Layer 2 of a small transformer language model trained on English Wikipedia (23 layers, counted from 0, width 64). Numbers have three digits each and are written without spaces.
Take only the direct path to the model's output, skipping the later layers: a vector added to the residual stream pushes a token's score in proportion to its dot product with that token's output vector.

Output vectors of the tokens that the questions are about. A number n stands for (n - 500) times 0.0099.
"S": 538524543474423501589485458456465510559449487491538461595511442465565561502522419531565489455465480478492536518478549559462490474500536494511537474454517505514429486491487418448445544527551577
");": 515581472525517536597501531523454436439535428556457520530510430444460540442507380498424449453487564508528474469566595480443528551414586482554411419422416562519525562528380589515556454536596590
"bum": 400554525529617366620449492545483214445646424640473560529412511451425552486601467555356456646481402465521380446490563436474550578420584442604603519506513473569451385522567385423605447542599625
"ence": 523566483424522435572533383431543454555520403502632536511466512432405433512466515471537440460673413452518575390514536580534541595457566559445392564509415501488480524552533467459435528469521639
"y": 449383542472490463500447513492524533552497489512543509553448530496456465583451514509509538413502495521488548545508494498589500601461466402584456469604519393418505569492589504571459477529359510
"ime": 537492538501443481646424410583517422507637506521510593483367562490451533524586386470452507440472366450501464508454525467531492579465462447642408534548470622566364451537492492473481609535495581
"leg": 421592408551449458443431496520436451413616508524452511450487574421455491457490558521561470524446481443519503483490524563509620463459582562484570517566518427616475488553532534468524389465540550
"ff": 506499456574485503575435443545457400478599461505467435531505616456466469655400547534460388547486487514517492518484436471527526470430514627377603453549435526632512519437560490453486503471550555
"if": 538559505475551459472478486481525537472550505548567469470484459499498367514497602428468450586488472569510499470580527428479545525399542503483443587445525509607466551416640531468495340438455566
"or": 533440451507445474437445468578516546425520463467519495467449528451499462496566529451532566418514517538499491506541532523562503615586578477395502471527539493589429569405558489476453544497423514
"ether": 545663492646507366559429364365431415559454459497434537472524616470502486561580511563451499502524447544505475479490483560497623498504707517448491544509422608476461457483560347503610307467398600
"ounced": 546621572525502441551441544533479542519534445505282553451434523472412529515436510531478452457564473512534475512472570507403543640363501554471438519474468569566454393520591514440649468400482623
"ene": 521500413617481475489468496466471592483507439458584567551431582504435471496404494459471496518517495482508585547497539469512552537430575510442586441560457561459398556528447413468545496454462635
"ced": 500643429516478453563436471522436404571567375544414624497504536476549542532389549518436484494596464443524492604468403524372483615344526502432561516472472487560551471564488609441512502367623561
"°": 519444415653470521563520377407467537510454491565385544532580508437412545573536550532544373507586463421532506543411579399504500520419510527431567385528487524524439427639495585508561474453478603
"ak": 459565591466537487614452478441529547496523459539474539559528512400535437436468404495509507484451521518503455522490454514540509501538572493508448575440522452490550501470550484436506506463473575
"ago": 625484486482491427597485383457550382525564489468502542597475473538442509489494537498571518478591512420524408535411449473542524425516566503585439520431483507467385456634440463461453463569592694
"akes": 488525569447483471652441468456472532563512395604474564491478482468468468486635529550474454447546401528519380513487528440561574610516492549510455443334469494525472514576552432473536507478453586
".,": 527888268609450188918413230367440087384661343695242885711418656347198410871612516671292346495733304469652225222146627346284974830147736632605695582607212506552227090823646457271815360501646940
"rict": 605580380503501457572465403487498468462455522568453591496419505422469471524579525436414481567562433530539482435433531480428586544514602492548473475576456540577545529452439523466529439509468589
"orld": 486518420572531488462454377398485338559540413504506570650455531490542459558544453465425518443610562570526443472334532420403609568474502526635551500585376508513428514511574435506537568456489608
"arl": 507543364423429466545428441522452461442571581536414530547552511496528398488451446560574382521502489495501475529490417448470551661505576552532472439527515503481529457586537521528502414532500659
" Year": 458483565484470508435510470558474414570585529543489564568422599500531463493590490427383444574503462409544443380447560544510563533431513482503617399487493460531542462534543469482621399424582533
" she": 576513513490488435506499452499515554490489451507534507511455440536429449630498486527425478509502464445532568562459540557453569608480576641482550482474473469397486445542464470489525431522447504
"ther": 502615535457431476597429358600521378557475373566466559635472491412549458447575481604422456413530453527519545496374478448412607510444426611472560575606467541540467464496424516502591529468536556
"See": 592643444599502480612482438507429466478465494602485501658505402476487515527581413464503503514503428550515441335441563460386616509461535537394596441451444514534423407619593428445568497454506637
"\",": 508579437570444465540533444544526427596543475528450507595365499407365474486526449514362448612420488497520561443561472527479594591502453506503459369472460628498548457579464481573553524445568588
"ern": 481537416535481467546458433519493483509481559511429526499492574426491419582550510428503546470533533474500604477522495498370515596449510612530459498544490444460552522585382491398525532452502592
"ough": 577557501434439371597458563588470548559529431496445537491509555474469435482471552516368476598567428571517385490432497471460611468399551613401496519519499540516420523470535538563626473384431589
"t": 459470388455524478422471443529503479512567493522588544621409511508554536504513471535456447500464402606495533560480501443524496505540533428440503541472488408563525575408535579544487503457550499

Each question shows what one neuron of this layer's MLP adds at an activation of 1. A number n stands for (n - 500) times 0.0035.

n12: 573455359512378463385618451540466561522562513491510472546549539394572447457541493535521559402532450518422464607570440575569507566518470457534521536542504524439467454540481532476516529438460518
Which two tokens does it push up most, strongest first? "or", "arl"

n66: 534509509462423536476500561498473505576557371505516380572511652580595439561638598471588466496574346461425599579473516431474543569554436534449494431461497522498445480537309349524568482444644476
Which of these tokens does it push up most? "ther"

n226: 465406360505439569568535552524378419541544509428519311481566675540663491505574448600696550525458419545547588504452482370389464497592492335479450520655530518503466414658484457329597504434524759
Which of these tokens does it push down most? " she"

n13: 566375360503672686635442622486538455252396546530279573504257490400401376696458555337331518526596606543024440514570776825403480397347652432630419600496465730615519730394554566507511390653411388
Which two tokens does it push up most, strongest first? "rict", ");"

n227: 546467523387409411449493604470508525521517450465464534314542579446435398518541563520461539544537570550538555508527506480535455462501466482507556534555570432473474510473553484651562511433516464
Which of these tokens does it push up most? "ough"

n48: 544627513450454437473492554483513504506498439427549541496508477469524519616485409516400556512616549459411660514456569439534359400513402593641499536540447449530504468580570340483520483466559313
Which of these tokens does it push down most? "arl"

n128: 502583532510492476485537495504461566525497544604487545488436556500489610485484594446478504600440550550438420373338518572446554499507453448404410540614371501503440611460425565542461440573482404
Which of these tokens does it push up most? "rict"

n85: 515591474438636334478489547337514490549393341504365555575509315563532611510508652494571476466554470463394626636425453405345507546488574476677625547530377662559460504492542610488473485465482333
Which of these tokens does it push down most? " Year"

n91: 556538513436441428397387491483409446481536546553538416591598496525480546663502441456603412523352508470458495601467462425475418472610517531572482401365567594485505462626561511418540459546553525
Which two tokens does it push up most, strongest first? "arl", "ago"

n16: 509477483532552518273473417486319360553580424454486544542433490389551701485515424468565526444619513476602403475473426482662507484427402552685730524700429572484494345499319579539415470519550609
Which of these tokens does it push down most? "if"

n11: 490482515535502523538572423533570524502531504554499551536504424450449549522512470429487558435497444595536499503474466462516491518546517501435575521535499436417518596490423442520435496548570489
Which of these tokens does it push down most? "ounced"

n188: 388516469446420495497519445552612486498524525469471462510522548557494414416480552491498514478485575603613480479559440391458443478429528414574649417427624515566596477488492508412596438581443523
Which of these tokens does it push down most? "ence"

n222: 475448472579435504537352481430549504486412540464469599573522505396522647447482498512520530482502485491513457484458556520522474525534470465527433467552498478504481594528615520533426533433433641
Which of these tokens does it push down most? " she"

n29: 312412531515440633524426436556563418540358472512508551560463476489557436369388492497509459450455549501586451551480436571455582573593594595481365629399524461575567511407526450443468502584473559
Which of these tokens does it push up most? "ak"

n45: 560502433473540454501512494401527529379494527419435552545636282461512577614443517508599474423559507525503426661473359603392531383474550420558506580545569712548502575390599429283344642456552371
Which of these tokens does it push up most? "S"

n62: 591537541600524431464405485415671433477450515461428533495578414491569473468488504562471467451535515518499511512472528491656479433446557535572513506462482569523407620654424497503435553615508477
Which of these tokens does it push up most? "ago"

n116: 474501493514590516552525466456317499411442551527495499625581448608492506565553321557478542559524420456535534387609622547495466508500487377519533395354465454453494468552570442538491445550442544
Which two tokens does it push up most, strongest first? "See", ".,"

n134: 464602533506501518614241508544447391615457479500589458447526487549399468386470366479520513536467623578536551471403348556470474494487460462456531457543437433526475493507577566574593532664383506
Which of these tokens does it push up most? "ther"

n236: 443453446550541597446517472524429580659516550487509510519439437404534485549487462559685500466579458452501471582508389456626622448387340521583498472532405619346515354548442526456545436288532569
Which two tokens does it push up most, strongest first? "°", ".,"

n260: 603518417538321450397499490523580466434461477524539527548503448505473491402582503335523487416369568529589494523508514487625509545500444417490515573482549488460499555444519500533473544521549512
Which two tokens does it push up most, strongest first? "or", "t"

n168: 406521399614566565367490460676403549409467505401404472595482425442501484456498446615481503544447582584579488614492497470601634471489485486513492538531444419434493475552448518541551424478496666
Which of these tokens does it push down most? "ence"

n250: 462443488427467506586593481589417526500448402555408572431369346449483552524621446481630516482549406583539572491637569547550629528540642421528563654382484445434406395563392484447625386495440544
Which of these tokens does it push down most? "ff"

n69: 433480525516538589438398524603472500653609509510494503630436450421479587543578556512425538506466537403599504505568595430553533598533435430465398409549555557483539480480426486526478441483497538
Which two tokens does it push up most, strongest first? "\",", " Year"

n40: 561559519373505491506548452454448539477516622475516511371524543576503493462455385500521405542512594492545506527462558438370442565517577364394415505566512414557598427486646566520351484585549695
Which of these tokens does it push up most? "arl"

n309: 591549557520549450400458510373475446606442479480488521562507412599492541585506358538588361492475560502392621503455521590488455448517518510471528410475567517562478544500590520477481589502542471
Which of these tokens does it push up most? "S"

n278: 519655646552508309592645450701674512504391619675431526518498467515483466396388547459514508472482512555459467455609513518489507277549475447638553433348524358510507600426412422466510472450421398
Which of these tokens does it push up most? "ak"

n123: 493510579447550548438551508500509624397538524654551477667565482521624501510495475424532437586521397456446560427596534446450446508525413551393509626375566415586542422428446435421572321451495468
Which of these tokens does it push up most? "if"

n124: 418525535648360444403495666527552439407407485527419559446488556445404416215588565468579368383501547504397578543474465498534438512491505528638507548595617491508517588526421550567576597467530387
Which of these tokens does it push up most? "leg"

n101: 445482519389484532480583504478371514402524672496525478527665364603505538479645397567456552479493469592465544349461561569521493469515567535371418445437559417435430556518449441509497530502510488
Which of these tokens does it push up most? "See"

n96: 517451439511506356494681538530413569457495508531572433508472575478473524560564456461442472488442561531517484463564481575531414443508622608381460452492538496480430521533495413496609482620417478
Which of these tokens does it push down most? "ced"

n104: 582422621374453395388642362461471520462428361432431389679482490516502514642524615606526510534468455410490554673513530494675464525708611609366449547473636602516578447620450442342446462509514330
Which of these tokens does it push up most? " she"

n84: 555458581631491527409366547418569376507627561561542508511630501541464434584546452558485410466307549392461640455557583561556416552522487478611488652425505433474497426533420458432477646576394450
Which of these tokens does it push down most? "ough"

n164: 427495461545549609466602368433418388551610385479516374550498366450447580530534433537573457355512599429683530633434562385541600421452390538782581584515563609463554487498335536448439521380571563
Which of these tokens does it push up most? "orld"

n15: 531368456475514401419537479483542435505570496433516482669427401332597447501554404535611476439591409503436579639619553437487581522411539439467553459462560399614428635539512552559405477629608507
Which of these tokens does it push up most? "t"

n186: 521561589443455415574416499628535438453452351608485463592484559558452565514361576518437524512570591550528561493369461532566426479603383549469585520479468490430420577391470541602481623419480446
Which two tokens does it push up most, strongest first? "ther", "ough"

n273: 504429510471617653593553426490547418391491363521658497589529516482417276515514440535381478381445522536354452630616624496528382688467687505445522509362552519519399565527591605416518454441394501
Which of these tokens does it push down most? "leg"

n208: 505534452482517402533445479404484545462436382414461472499544539561643359616318457287535494429524576270649525537452597420493605556606726535503460484513469529596432579416564534340563487557519507
Which of these tokens does it push down most? "\","

n73: 501521422477563519387406446451418555494523523460484536549511518340445399559421437520551522412613572541584411539554529432437569526534461435534496515452442515492386490519540537484537427418566488
Which two tokens does it push up most, strongest first? ".,", "orld"

n67: 622485399522455622555421437445432479570514473515451519469372470517437557474529548573584546461531470601549589360442564594468475405515479657514514425528543507459486559494526526554475458424535487
Which of these tokens does it push up most? "See"

n105: 528414426496466432636527462572461525360410466463520454517563591537495577420478520542553452521645495587333418613552462422506520496531531577475453540582578480465579449631517491499472460527352486
Which of these tokens does it push up most? "arl"